Layer 8 of a small transformer language model trained on English Wikipedia (13 layers, counted from 0, width 128).
A neuron's activation on a vector x is SiLU(gate . x) times (in . x), where the dot is the dot product.
The model reads these tokens: "ts" " |" " Q" "ual" "ification" " or" " rele" "g" "ation" " |" "\n" "|" " 1" " |" " P" "ers" "ep" "ol" "is"

The vector x that enters this layer's MLP at each token. A number n stands for (n - 500) times 0.0068.
0 "ts": 642 219 381 449 494 602 350 432 537 532 512 420 444 435 437 372 558 558 533 609 336 515 478 466 562 543 281 517 304 400 746 550 478 471 671 646 541 488 345 308 516 497 443 489 544 312 505 531 472 674 484 424 531 397 497 436 615 455 373 564 601 458 426 455 596 345 805 454 799 613 553 508 559 477 512 593 480 538 456 658 482 532 635 374 573 506 589 435 381 787 379 599 482 456 520 740 537 629 517 414 508 394 437 348 421 423 415 698 526 677 471 619 421 339 417 501 559 640 426 321 607 347 464 478 459 308 468 625
1 " |": 657 211 384 449 513 586 354 456 566 534 529 435 398 433 409 360 551 535 492 627 335 517 526 489 598 519 282 499 309 376 741 518 493 463 647 660 531 495 370 300 467 510 404 493 557 380 519 507 445 685 464 419 547 405 484 410 580 464 305 561 585 428 403 459 575 385 804 466 805 571 565 482 545 442 511 619 442 525 486 592 469 517 627 350 559 506 589 484 340 700 371 618 502 450 549 817 562 626 496 418 523 414 416 371 422 454 421 673 560 666 447 604 413 332 438 456 537 612 426 314 617 342 486 487 447 300 472 632
2 " Q": 485 358 385 331 486 415 348 437 648 614 524 397 596 457 502 451 429 504 323 615 322 509 560 565 701 454 564 610 409 390 782 419 395 481 838 558 472 421 289 469 513 412 409 456 543 489 604 406 491 449 479 447 700 461 518 486 639 481 362 673 584 394 632 626 495 380 569 704 598 656 452 441 622 491 530 477 558 434 561 393 433 727 521 410 452 602 515 486 489 764 355 467 451 371 500 620 468 702 538 605 296 618 401 224 312 576 640 537 578 659 362 492 580 302 476 447 433 471 557 424 595 355 369 392 513 524 425 602
3 "ual": 695 313 285 180 496 578 366 460 456 560 508 475 577 405 457 460 472 416 292 469 243 489 424 450 688 456 300 547 426 435 547 462 557 463 499 522 614 326 480 401 483 672 488 469 553 551 567 247 799 251 449 495 589 354 473 694 445 687 550 564 629 483 515 514 500 468 683 582 651 455 610 632 469 591 603 757 630 556 487 400 454 439 509 526 424 535 510 575 552 684 297 538 424 447 418 506 382 647 476 493 450 775 472 408 724 605 620 581 463 605 335 578 508 661 542 437 234 510 431 460 685 550 555 470 546 447 383 504
4 "ification": 651 392 380 248 534 664 518 322 458 567 465 498 472 465 538 389 534 355 409 517 244 448 632 462 725 329 204 478 576 562 486 539 441 540 526 620 477 408 561 350 527 669 553 598 604 463 585 489 493 405 488 750 492 369 458 478 433 442 617 596 489 492 471 612 418 451 623 544 528 584 534 338 532 296 493 555 593 584 546 643 309 570 414 462 480 589 511 503 612 705 452 619 335 583 600 591 309 654 674 386 427 757 602 359 474 373 505 435 534 677 349 635 399 430 508 683 478 471 450 624 452 446 190 671 473 540 665 518
5 " or": 620 351 350 410 482 735 525 284 372 607 671 447 517 623 472 516 463 443 493 512 361 378 395 417 584 511 338 733 573 349 527 604 610 545 544 561 548 560 711 692 625 640 437 353 496 533 424 549 556 575 585 769 595 435 491 524 469 498 448 543 446 413 355 304 417 431 443 636 669 472 559 386 563 527 723 632 368 501 534 550 380 274 528 368 548 501 453 549 345 697 265 751 454 500 637 795 532 622 545 477 481 767 591 477 292 598 466 639 379 559 320 550 432 593 471 522 554 402 484 542 568 480 514 671 442 591 553 590
6 " rele": 535 521 309 343 486 615 510 468 402 577 510 502 599 611 527 383 555 404 451 598 332 212 482 517 764 486 237 422 463 456 524 571 212 490 506 567 639 501 391 212 516 455 322 337 668 595 397 600 612 339 438 633 621 446 440 801 624 403 505 477 230 329 645 471 471 445 362 446 555 592 582 488 517 322 344 691 434 494 476 513 418 413 535 226 519 534 606 696 512 631 387 631 469 493 375 505 381 554 508 339 277 694 471 500 425 416 538 495 476 604 427 532 373 559 555 360 481 401 540 392 591 390 330 387 504 485 433 393
7 "g": 609 454 442 373 386 717 604 364 487 456 442 481 665 668 488 465 525 605 444 662 439 160 537 320 559 540 316 445 497 399 503 594 322 581 421 440 465 360 454 434 493 575 392 446 612 547 584 525 605 597 458 560 453 392 563 541 644 581 351 552 123 357 308 540 336 300 392 647 649 701 323 418 556 418 472 537 431 595 610 416 448 487 566 423 489 503 515 753 340 525 522 621 465 564 605 426 354 619 443 407 383 466 488 323 399 727 388 515 543 662 276 637 287 365 510 438 508 510 332 418 541 383 401 730 409 482 538 416
8 "ation": 618 302 380 302 572 756 430 483 491 505 517 511 439 675 497 304 607 486 472 504 376 339 633 363 589 306 386 359 611 467 567 624 370 610 658 712 371 504 455 505 480 730 439 569 620 465 607 577 477 288 424 439 542 383 635 578 439 464 500 486 250 664 474 450 469 376 519 686 541 526 497 408 435 593 525 489 579 514 545 690 356 378 480 391 545 567 458 494 460 549 685 673 303 550 581 767 393 646 519 477 589 695 415 429 410 599 618 644 411 564 262 524 474 278 431 651 509 389 429 459 500 269 418 581 522 399 484 559
9 " |": 727 230 315 426 550 533 357 590 433 477 636 419 516 454 357 436 585 419 411 606 350 539 626 529 612 366 375 372 459 384 689 524 463 552 604 633 494 497 445 397 365 688 364 408 498 481 531 454 316 699 405 502 587 395 514 471 507 465 261 589 465 402 325 464 598 430 488 667 731 418 608 472 489 401 451 615 457 391 533 502 405 432 614 349 530 518 441 551 404 559 503 504 465 397 552 972 548 622 389 503 497 483 366 353 316 574 594 523 505 525 240 495 278 434 496 403 502 332 430 427 556 410 403 578 512 397 512 691
10 "\n": 629 221 359 452 511 572 356 457 609 546 524 460 402 413 408 372 598 525 521 611 358 537 485 454 564 566 268 498 277 442 711 541 491 426 630 654 547 457 337 308 516 491 440 514 539 366 514 519 492 654 494 431 525 394 482 361 599 449 371 580 611 459 396 435 567 368 814 461 778 605 552 510 516 509 518 596 442 543 489 658 458 530 593 391 572 518 627 439 287 683 334 639 463 458 542 748 563 597 529 408 503 416 432 377 415 431 398 672 533 681 460 609 437 329 439 475 550 644 401 309 609 310 493 472 405 294 429 647
11 "|": 691 294 463 387 527 629 328 496 649 572 516 411 356 453 421 359 665 579 465 641 315 500 518 500 586 503 378 473 413 212 642 453 434 444 581 555 531 456 420 280 485 571 368 527 557 470 604 501 399 627 435 412 615 330 488 403 507 431 187 565 690 393 366 531 562 409 744 556 716 432 636 428 493 387 476 543 391 497 512 517 492 490 626 260 528 477 599 423 330 777 392 609 562 437 490 758 558 604 542 426 508 408 421 407 414 495 439 569 439 546 431 594 461 324 458 316 554 624 390 363 594 429 448 492 430 277 462 629
12 " 1": 480 396 420 509 486 716 258 597 588 510 491 469 465 512 378 531 568 557 399 581 390 331 549 413 583 397 484 514 548 488 628 407 234 466 522 541 607 367 613 293 517 605 360 297 569 558 765 581 460 577 309 406 617 435 522 555 534 412 334 663 631 417 754 438 327 358 640 554 679 530 601 409 466 415 534 331 418 432 600 493 450 566 636 327 399 441 472 382 395 702 327 575 540 396 370 485 557 433 603 455 486 627 588 354 287 406 599 534 280 622 304 559 438 439 458 395 416 511 358 322 512 448 580 575 306 279 492 655
13 " |": 732 379 513 477 596 666 375 688 480 491 616 532 558 565 365 421 548 577 345 635 389 363 609 467 601 404 538 387 554 321 470 477 440 524 569 460 508 410 606 362 472 623 441 395 586 422 670 398 505 702 393 348 561 374 584 533 338 410 161 655 642 407 584 582 527 389 640 616 555 435 560 482 520 253 418 493 434 397 460 408 578 539 549 298 433 474 490 496 384 575 442 534 479 284 453 921 555 538 351 431 530 467 525 466 329 592 663 611 402 611 460 548 617 293 567 464 506 605 431 330 560 386 403 444 532 208 455 562
14 " P": 476 525 554 504 598 531 404 450 545 578 549 493 570 500 455 378 496 409 425 626 411 459 538 324 496 520 604 488 547 401 667 406 394 345 667 586 522 446 503 480 509 590 428 418 612 364 754 523 568 502 632 396 602 294 581 513 545 480 115 515 733 523 675 607 393 420 598 537 618 535 536 596 420 224 537 461 552 455 588 478 514 698 697 295 560 690 541 496 335 686 355 499 119 416 587 648 443 567 480 429 324 530 473 453 309 479 548 605 528 667 393 562 596 378 558 570 482 615 423 335 519 425 456 355 540 468 529 679
15 "ers": 626 498 469 268 438 621 386 387 397 344 556 371 583 414 438 500 634 690 366 534 381 377 479 449 370 462 395 457 373 391 514 461 439 584 537 397 423 456 626 389 539 492 517 371 538 413 632 290 673 407 446 495 391 373 491 684 607 347 437 524 745 440 445 519 550 457 743 529 745 272 523 603 636 258 367 481 563 402 453 465 554 746 588 414 347 427 622 484 521 567 381 497 237 508 383 258 325 641 462 566 478 720 570 436 584 405 432 657 358 665 384 611 710 458 430 484 488 325 508 540 626 498 493 451 450 560 594 535
16 "ep": 522 561 621 547 471 675 628 407 454 510 533 527 532 351 369 656 666 516 395 621 262 381 594 425 442 357 519 469 487 410 552 500 313 476 602 384 429 334 446 522 229 681 463 437 343 533 413 427 462 297 479 578 357 437 510 520 380 502 386 446 497 689 406 528 453 656 631 567 565 602 629 576 638 402 559 456 396 611 488 428 525 582 545 588 375 409 602 439 543 805 508 491 375 585 483 668 237 572 538 353 514 664 445 445 441 466 588 712 619 599 459 743 461 488 729 623 606 493 271 541 403 490 415 593 572 472 794 641
17 "ol": 591 581 478 500 579 688 439 508 256 715 455 463 616 449 294 581 599 542 552 378 443 473 761 511 493 372 520 604 597 535 439 552 400 520 440 524 448 473 565 463 179 774 291 421 386 310 558 552 478 437 470 443 505 430 563 608 444 457 680 453 653 351 349 486 276 491 538 671 742 516 399 427 514 493 498 612 576 564 342 506 517 602 578 523 405 377 591 454 481 629 451 494 366 526 415 683 486 342 514 454 540 566 547 465 339 573 671 651 585 672 346 643 368 508 570 661 287 411 261 447 467 359 357 582 359 278 557 457
18 "is": 582 453 318 496 433 690 441 520 435 620 545 500 360 570 464 492 533 597 486 580 407 615 798 601 536 323 482 595 590 542 370 448 441 649 653 470 500 307 622 465 341 537 424 313 512 314 550 481 502 325 465 556 520 347 531 547 531 363 622 511 666 300 424 448 433 562 453 538 660 473 504 390 581 297 447 274 553 632 556 482 457 747 573 457 579 569 548 542 409 694 455 469 237 358 552 879 360 536 487 414 479 466 504 528 381 626 478 541 536 578 529 630 436 335 404 817 528 375 320 529 646 409 417 480 497 409 614 281

Each question shows the input weights of one neuron of the MLP. A number n stands for (n - 500) times 0.00091.

n144 gate: 408 638 399 422 500 520 487 566 477 380 526 513 593 394 657 542 506 670 510 652 361 623 431 591 467 387 392 216 594 617 371 681 525 641 425 535 645 578 566 458 490 445 530 562 497 383 406 655 402 461 493 522 436 405 535 478 543 319 513 539 429 507 512 470 542 413 424 823 710 448 639 426 403 757 404 336 503 507 565 660 421 636 476 444 487 613 497 295 627 484 537 616 390 370 441 491 731 664 549 546 442 559 462 260 529 409 513 477 503 594 559 362 500 460 572 549 519 434 374 557 317 341 477 694 773 398 582 596
n144 in: 446 250 407 469 506 475 493 507 635 490 650 336 585 586 652 359 544 353 646 540 291 721 517 382 386 490 548 288 443 407 327 406 611 408 622 381 523 555 598 398 446 534 458 403 627 510 473 537 624 569 559 551 623 493 476 537 338 672 431 483 255 542 581 567 425 616 653 581 356 503 278 575 305 557 657 589 452 382 586 347 554 483 259 490 547 308 517 448 483 618 428 452 424 487 518 678 428 617 403 318 459 325 254 435 574 700 503 584 463 403 500 336 422 571 424 486 493 716 626 305 374 550 517 434 759 503 276 480
On which token does it fire most, and how strongly? 8 "ation", at about 1.5

n169 gate: 663 447 385 469 467 369 489 761 458 424 441 282 520 493 598 601 443 651 563 676 469 649 628 612 434 476 538 624 621 764 627 500 660 497 507 439 571 695 635 709 538 552 570 566 577 544 714 402 493 378 406 561 452 490 381 298 569 379 256 346 497 607 503 701 314 628 722 612 438 451 520 479 333 493 462 472 524 597 379 620 307 709 585 364 568 557 358 585 612 304 464 493 364 561 588 565 740 564 538 306 589 527 626 674 357 473 496 581 544 632 574 489 398 607 444 410 443 328 424 479 455 300 383 477 520 551 708 579
n169 in: 571 511 486 371 206 543 722 493 504 455 655 430 593 630 612 431 473 462 496 432 590 334 406 455 629 328 346 530 530 372 493 585 708 432 363 370 321 660 734 603 596 403 577 556 517 304 642 463 591 483 396 541 628 591 520 578 552 594 483 556 486 361 487 578 362 597 500 585 518 493 598 624 480 546 414 493 472 334 319 497 408 554 504 543 473 600 473 331 455 633 309 690 288 480 624 803 556 300 591 525 596 410 459 608 633 339 542 496 606 375 560 665 688 590 468 392 467 651 827 482 311 313 393 396 604 486 419 599
Its two highest activations, in order, are on tokens 14 " P", 4 "ification"

n77 gate: 625 773 325 443 383 273 614 553 561 616 448 374 650 352 628 451 584 708 534 584 455 753 398 375 402 438 330 420 511 631 630 317 692 567 331 415 555 786 680 581 863 526 375 538 562 248 631 357 434 655 387 412 657 606 544 442 426 373 451 617 329 612 557 538 310 687 530 328 300 496 577 601 525 535 567 370 504 597 406 359 401 624 288 385 463 315 551 435 519 462 625 564 515 408 630 482 602 620 390 531 500 352 471 417 603 176 428 603 644 560 534 547 581 597 564 601 551 416 382 430 556 500 548 594 308 378 572 681
n77 in: 503 528 635 545 622 381 458 611 507 425 432 431 591 428 410 521 470 656 334 513 503 483 659 352 606 467 614 451 719 408 446 490 587 649 536 267 427 624 699 554 601 411 490 369 523 420 408 607 567 569 510 426 493 472 389 457 700 497 283 390 612 359 215 730 435 357 313 266 686 541 624 445 638 546 595 636 551 475 476 442 386 663 289 454 413 398 606 385 590 559 553 507 610 369 531 342 565 426 431 455 456 543 574 503 358 517 659 691 282 531 500 312 581 620 369 373 846 452 464 518 466 537 510 586 560 530 420 659
Its two highest activations, in order, are on tokens 8 "ation", 3 "ual"

n88 gate: 674 435 653 276 525 469 504 749 431 557 399 423 597 315 432 866 338 451 592 268 481 448 664 508 621 463 595 580 277 304 872 496 530 541 500 411 445 421 288 534 601 587 290 284 207 371 410 566 592 690 500 419 586 530 563 570 646 421 473 751 504 698 418 608 508 496 542 400 618 511 518 538 282 574 276 433 689 437 428 440 670 518 492 550 629 384 434 550 553 226 653 523 508 633 542 415 595 636 424 400 373 522 607 508 652 420 588 554 478 477 576 559 467 356 576 557 544 359 421 659 537 659 489 558 704 567 535 210
n88 in: 675 305 641 410 456 537 482 348 694 525 301 623 670 449 331 496 385 482 482 674 550 587 414 683 557 219 586 479 497 643 455 406 346 472 394 581 535 468 547 440 408 507 460 579 524 392 518 423 275 446 475 601 213 590 507 549 564 767 468 572 504 819 615 598 468 557 424 629 388 496 577 635 411 625 384 489 439 493 411 429 674 320 348 670 524 531 628 446 604 417 507 585 432 510 496 523 554 397 346 504 422 479 483 686 293 600 251 703 252 668 464 448 739 489 496 650 596 435 343 522 567 444 514 610 290 388 692 556
On which token does it fire most? 6 " rele"

n131 gate: 420 604 334 524 526 497 465 406 348 555 351 413 650 444 778 200 503 422 517 414 232 350 592 438 408 440 473 313 285 404 554 531 487 446 405 561 467 606 563 638 503 493 583 373 636 437 395 860 487 606 486 493 452 349 675 702 539 507 373 493 368 458 523 476 368 517 500 850 496 486 533 592 510 630 659 575 466 599 606 645 417 337 478 484 390 352 427 510 555 517 504 585 568 483 257 352 531 275 548 371 405 579 627 527 349 335 497 476 396 418 476 546 567 514 652 592 579 566 629 437 422 490 568 431 589 500 420 342
n131 in: 413 341 530 599 356 737 483 503 395 807 250 523 525 650 441 706 608 600 500 465 555 338 522 349 385 313 533 522 588 435 589 553 619 484 481 442 414 566 393 568 677 454 622 372 449 589 624 337 383 539 516 583 390 562 391 478 519 396 418 434 455 298 574 507 640 510 513 347 353 500 605 341 434 476 594 756 543 395 670 481 388 478 229 388 494 431 389 404 493 576 425 467 363 503 723 482 431 433 566 543 539 346 398 441 252 560 391 712 603 444 447 486 603 628 563 441 462 645 562 638 484 500 399 519 484 484 397 542
Its two highest activations, in order, are on tokens 5 " or", 7 "g"

n53 gate: 442 736 526 462 512 608 516 405 509 481 414 572 346 506 481 559 458 543 497 503 553 527 515 503 612 476 253 587 536 407 500 601 451 442 413 622 782 634 414 414 386 438 217 512 473 464 648 558 385 569 450 595 271 372 677 554 509 550 419 484 460 478 391 491 367 794 519 442 708 403 664 562 431 535 325 602 279 471 578 546 306 452 550 622 485 353 563 544 625 406 325 423 460 582 408 553 466 596 641 402 537 464 442 369 491 428 516 399 521 525 550 558 580 487 400 534 443 491 708 602 494 612 340 509 548 344 617 399
n53 in: 324 178 579 614 262 551 689 473 567 424 626 375 627 497 423 576 516 556 416 442 431 328 365 627 407 645 473 596 407 596 312 635 480 211 519 471 649 583 751 546 664 397 386 627 581 358 507 552 351 493 423 490 517 570 575 513 494 643 310 366 398 449 393 385 401 675 436 276 497 530 503 464 497 459 431 375 580 435 606 480 513 461 390 500 503 529 477 480 490 607 514 546 473 536 490 675 563 623 460 625 589 391 331 523 503 420 601 483 474 750 601 583 647 449 342 384 343 396 535 517 461 533 599 321 577 395 757 477
On which token does it fire most? 1 " |"

n17 gate: 399 504 484 428 204 203 379 540 612 556 385 427 781 363 460 448 368 606 359 721 536 605 400 536 516 465 440 546 354 591 500 512 480 527 363 437 488 652 626 402 602 520 504 372 623 388 239 422 396 895 456 625 370 276 484 693 541 532 672 672 610 655 519 715 227 532 452 341 425 679 582 595 768 361 516 547 420 479 695 437 306 307 530 382 780 370 411 581 616 424 608 441 667 699 540 306 368 516 444 431 441 546 570 604 488 354 476 500 613 324 408 500 480 599 488 536 661 307 209 566 579 430 520 247 442 414 258 500
n17 in: 524 318 408 450 586 493 812 787 439 331 444 432 362 558 564 641 548 402 418 490 514 421 268 386 266 404 589 442 418 496 689 310 372 608 232 556 528 489 460 260 333 701 471 507 469 531 324 686 411 557 542 507 458 489 417 569 577 592 393 464 455 558 360 363 626 560 357 590 397 454 514 507 408 445 563 458 429 694 401 409 479 531 335 311 348 476 617 561 390 500 313 377 394 704 273 463 550 442 528 554 444 507 573 528 545 445 146 461 531 578 486 474 618 536 432 680 381 589 345 435 724 490 521 480 534 563 766 597
On which token does it fire most? 6 " rele"

n57 gate: 354 624 569 567 347 615 588 534 353 503 401 476 497 366 470 550 377 530 500 526 457 626 494 383 560 365 320 423 487 487 611 433 591 425 376 631 523 510 622 667 389 367 604 407 584 564 559 565 555 517 593 350 474 373 686 361 641 596 400 580 480 527 719 335 576 513 611 506 593 543 500 579 392 404 457 303 660 517 371 467 565 397 327 487 380 423 696 422 79 587 552 540 676 406 601 351 580 459 507 463 645 490 422 397 797 510 648 513 575 400 440 411 461 541 587 589 481 423 319 684 411 516 447 749 458 412 466 373
n57 in: 565 560 665 500 684 476 257 446 480 540 345 416 734 583 360 550 603 559 406 439 503 623 445 447 583 613 480 385 285 560 417 608 471 546 761 702 571 327 500 673 552 563 366 460 355 590 563 503 445 383 563 520 493 226 559 416 462 407 587 443 438 647 475 341 249 523 433 513 403 487 523 543 621 565 375 569 520 572 517 313 655 626 440 579 380 308 349 500 607 537 641 797 590 552 375 369 460 418 607 466 470 471 487 523 513 381 483 530 588 520 316 548 836 568 483 540 596 416 379 527 444 435 464 589 465 641 534 529
Its two highest activations, in order, are on tokens 16 "ep", 9 " |"

n181 gate: 534 329 407 605 692 457 486 261 517 337 528 472 625 497 591 424 460 545 402 483 648 345 406 479 438 456 413 547 456 739 485 546 568 589 420 612 591 410 581 514 613 542 658 312 436 396 572 652 265 542 344 266 713 350 347 591 317 490 517 580 346 443 399 514 393 462 433 348 442 538 510 486 410 493 558 246 493 539 465 483 679 470 673 735 456 440 601 306 584 318 486 552 621 470 472 344 538 461 594 525 514 493 361 486 497 430 462 479 371 767 479 780 381 471 455 611 563 563 591 536 897 436 524 517 483 602 475 316
n181 in: 768 479 536 451 591 458 440 725 361 645 376 598 447 517 503 611 466 397 378 463 380 399 416 642 594 298 364 610 340 704 616 595 341 428 483 371 783 427 549 463 507 607 556 465 460 540 383 500 416 632 576 751 397 577 524 433 529 383 563 580 483 536 360 500 421 562 591 689 659 434 628 672 477 539 558 407 517 496 465 442 503 440 577 183 405 390 460 472 455 472 432 693 708 442 264 591 614 596 204 387 490 650 385 514 333 540 406 388 547 469 549 396 646 529 768 514 467 395 446 561 449 520 668 663 627 415 560 422
On which token does it fire most, and how strongly? 12 " 1", at about 0.84

n18 gate: 517 524 609 619 612 438 490 373 555 510 382 431 500 211 469 412 536 399 555 612 561 626 602 585 340 339 371 379 421 459 489 600 590 553 367 350 530 602 486 513 453 500 514 674 444 428 446 470 418 640 741 440 513 524 480 609 378 564 738 561 249 712 538 500 487 274 713 705 422 466 430 429 295 326 409 258 582 567 388 379 407 516 601 464 569 529 612 545 316 428 719 567 581 659 490 440 636 500 452 510 527 448 470 615 523 372 589 473 666 480 544 721 683 287 510 453 663 394 638 497 648 311 530 441 572 480 552 333
n18 in: 604 410 487 213 552 700 690 413 809 598 394 448 415 475 624 538 541 555 685 595 750 537 726 81 611 500 487 447 459 513 446 327 621 718 480 760 525 346 513 710 702 474 349 705 562 388 466 425 413 650 372 429 187 372 412 566 444 266 419 577 525 430 420 426 343 538 595 512 380 500 367 703 492 399 475 724 513 429 632 433 646 372 672 301 504 701 628 522 599 732 611 610 355 546 587 308 483 631 556 101 432 660 608 670 534 484 431 284 558 564 663 460 282 509 500 823 504 422 616 399 433 746 606 537 438 437 842 399
Its three highest activations, in order, are on tokens 2 " Q", 8 "ation", 9 " |"

n133 gate: 264 421 599 479 487 605 525 277 347 656 314 694 517 381 639 528 404 486 582 472 391 448 428 415 493 538 518 275 616 461 507 259 549 493 531 531 566 649 413 622 636 394 357 440 352 225 370 472 332 489 301 313 567 472 785 665 594 429 429 489 430 653 660 435 525 518 622 624 585 493 552 620 561 358 412 647 596 680 458 370 510 469 308 544 642 585 497 550 564 339 585 380 539 323 435 367 443 558 319 554 461 582 448 383 406 387 278 471 632 216 600 647 333 580 461 638 582 353 433 653 475 500 461 616 596 350 644 476
n133 in: 453 357 650 286 584 569 568 477 282 612 607 655 521 361 425 489 728 445 650 453 415 406 504 575 243 471 560 367 385 459 504 398 624 595 457 548 609 440 447 603 518 437 428 455 218 475 441 562 663 164 537 390 630 665 372 471 451 233 436 537 640 179 672 621 581 644 662 446 453 287 234 489 489 607 577 315 474 488 768 570 384 572 492 656 689 557 590 504 500 357 519 496 511 365 731 647 478 538 504 447 614 518 471 738 636 507 508 492 551 392 459 616 254 392 545 571 694 688 465 603 596 613 570 679 518 423 500 650
Its two highest activations, in order, are on tokens 16 "ep", 12 " 1"

n9 gate: 550 539 500 545 629 480 289 526 532 347 364 506 403 488 481 404 621 361 297 494 490 596 370 449 532 559 558 506 457 679 503 513 469 566 525 425 665 497 467 538 462 439 678 481 423 249 535 509 289 679 532 475 586 458 566 441 575 252 564 484 462 421 328 435 433 462 484 385 400 133 522 468 500 605 573 494 666 589 427 528 428 289 320 357 385 506 370 760 490 516 480 443 596 472 461 470 490 658 516 594 519 334 553 251 651 426 390 461 685 606 355 513 497 536 535 468 638 623 624 536 472 566 408 417 555 459 445 302
n9 in: 606 514 442 528 467 604 277 550 511 371 455 535 430 383 489 312 666 725 821 503 340 524 453 384 444 422 353 513 625 420 610 514 551 614 570 541 629 657 603 565 638 378 641 570 398 473 514 299 402 465 542 408 316 535 346 632 553 500 440 500 662 482 477 393 462 431 352 510 464 696 612 545 581 536 334 497 535 554 524 372 664 571 289 423 377 567 686 429 539 644 515 382 472 896 553 588 545 443 500 710 424 316 500 517 308 554 514 599 500 682 521 446 445 406 669 392 366 574 690 798 576 677 566 601 487 586 624 569
Its two highest activations, in order, are on tokens 0 "ts", 6 " rele"

n176 gate: 455 527 493 434 407 308 607 570 533 553 467 390 641 478 493 451 244 575 437 612 376 465 421 275 540 621 424 348 379 497 693 483 500 438 506 358 462 223 382 370 659 625 600 725 417 436 654 667 583 500 484 564 451 460 594 506 512 684 444 656 513 753 481 393 585 634 333 567 503 691 564 562 430 527 685 575 711 442 589 604 445 545 343 553 404 392 506 694 430 493 223 477 586 584 306 340 642 239 576 463 529 418 519 516 338 478 414 413 552 513 546 554 565 585 411 536 532 493 634 551 493 658 627 456 494 571 487 438
n176 in: 622 511 656 463 603 264 485 545 518 376 431 507 318 310 445 346 564 442 493 518 602 625 383 261 327 400 533 602 550 474 573 534 486 341 641 399 625 610 552 652 554 668 370 533 507 639 799 611 543 540 728 525 558 795 363 632 486 445 688 437 522 782 722 220 234 766 552 589 450 665 701 569 458 462 554 500 511 534 544 634 636 347 403 325 385 369 575 377 563 559 420 409 485 371 343 407 401 402 459 470 376 658 565 731 399 539 448 455 522 636 382 530 449 511 330 588 525 559 653 455 580 543 267 602 493 446 452 579
On which token does it fire most? 9 " |"

n163 gate: 369 658 500 478 573 534 632 723 579 585 223 447 603 703 601 526 540 478 466 193 515 395 636 582 321 421 295 761 349 537 434 451 529 273 464 675 688 548 401 430 460 370 323 537 410 323 592 544 457 496 347 587 622 616 347 572 581 544 537 406 269 473 402 489 441 559 564 351 519 574 522 422 550 599 445 669 433 600 474 507 388 565 184 496 442 428 486 553 287 414 562 596 307 555 553 402 463 481 362 682 448 336 496 400 610 327 628 413 642 567 710 261 485 473 391 808 682 673 784 599 632 562 482 543 504 376 474 610
n163 in: 507 633 577 510 443 244 414 514 514 490 591 335 513 594 275 520 533 681 585 609 648 536 595 439 510 451 670 474 572 483 429 486 470 396 399 410 457 388 462 497 577 331 366 697 461 510 567 500 424 327 524 444 305 497 211 546 474 520 357 541 674 382 570 707 460 547 672 596 500 707 543 345 389 448 403 742 520 637 598 507 424 635 352 461 553 640 497 390 418 575 243 571 490 705 510 446 646 535 490 552 671 490 536 425 597 621 349 555 364 653 633 511 517 633 486 260 520 545 305 503 379 503 285 223 575 437 586 520
Its three highest activations, in order, are on tokens 5 " or", 8 "ation", 9 " |"

n93 gate: 479 559 247 426 469 283 630 652 423 449 308 482 664 622 463 562 514 373 544 258 685 521 373 515 463 511 694 672 574 558 412 248 611 241 398 593 344 544 515 576 651 609 397 493 412 525 536 753 571 577 555 547 446 467 593 294 703 602 361 434 442 571 521 626 388 424 648 518 576 705 414 627 289 305 583 486 548 508 303 511 418 287 686 566 543 419 426 519 570 677 637 478 347 507 697 452 606 598 423 314 439 612 775 584 421 461 463 456 332 687 515 451 486 639 360 609 567 585 431 211 569 482 453 598 465 331 356 514
n93 in: 327 405 743 529 625 308 478 617 373 460 679 595 500 566 402 442 542 343 551 668 607 577 650 674 348 399 457 583 497 363 591 416 525 422 503 372 454 670 603 575 589 507 347 428 563 430 453 493 455 500 504 345 450 232 542 406 490 493 344 359 343 726 592 555 439 471 620 662 541 615 468 568 632 519 728 304 655 724 378 439 352 451 431 493 672 441 503 452 642 642 264 618 630 539 658 314 583 326 616 500 404 524 472 612 543 134 489 482 599 735 493 530 465 693 547 342 469 496 609 671 457 317 657 524 542 298 646 454
Its two highest activations, in order, are on tokens 14 " P", 18 "is"

n92 gate: 606 343 412 405 494 407 552 448 653 655 456 637 465 260 442 554 250 550 374 530 328 474 742 439 595 441 507 555 373 216 585 517 420 507 309 590 513 558 510 600 313 443 596 429 425 355 399 493 441 571 395 291 389 354 420 375 526 429 497 646 597 455 417 589 345 665 534 404 405 514 431 487 487 636 256 326 392 437 351 574 573 510 403 439 675 581 536 507 439 360 581 611 707 517 524 383 436 500 333 414 597 435 454 382 330 336 462 596 586 422 326 535 483 493 626 301 637 497 500 517 517 735 450 337 405 560 352 397
n92 in: 611 317 500 441 506 553 467 609 507 639 339 579 441 522 327 568 626 381 660 654 535 402 447 542 409 358 604 706 525 555 395 467 618 682 491 471 535 672 331 516 554 581 421 542 384 783 584 288 362 598 756 538 577 562 268 642 604 380 487 559 497 530 494 543 439 426 638 459 470 591 608 519 463 683 567 272 322 749 497 526 475 679 621 401 500 675 472 391 356 556 574 500 445 475 503 536 594 473 399 229 439 565 601 607 551 547 454 553 624 461 510 477 510 406 425 497 506 487 395 613 413 462 606 497 660 564 569 679
On which token does it fire most? 11 "|"

n121 gate: 379 300 473 493 424 367 513 388 542 856 297 559 654 481 441 432 557 551 523 538 471 563 403 497 464 475 409 488 450 506 439 477 570 283 419 446 494 542 642 618 526 558 484 399 481 500 429 554 481 454 643 510 523 578 532 446 595 458 363 464 663 380 577 220 593 632 562 481 287 529 459 481 534 467 580 661 419 433 497 471 693 563 421 515 592 591 632 388 588 467 382 306 305 662 474 555 555 563 826 583 452 681 608 526 449 491 641 556 516 578 350 490 656 540 114 536 488 595 642 477 522 481 445 378 575 299 493 564
n121 in: 553 401 283 568 551 400 345 514 476 517 507 682 477 584 561 331 612 366 626 480 510 447 399 405 703 582 544 370 500 361 514 404 205 567 753 543 414 547 493 693 677 514 531 599 438 441 705 695 700 283 575 722 426 446 640 556 350 611 612 411 356 364 548 352 487 483 527 556 571 629 275 265 578 497 590 413 571 640 399 654 493 493 299 632 507 565 599 373 343 418 285 352 561 440 414 459 500 493 571 503 547 584 513 493 633 572 490 418 493 446 534 339 636 549 435 557 412 500 596 580 380 431 430 370 716 583 538 467
On which token does it fire most? 2 " Q"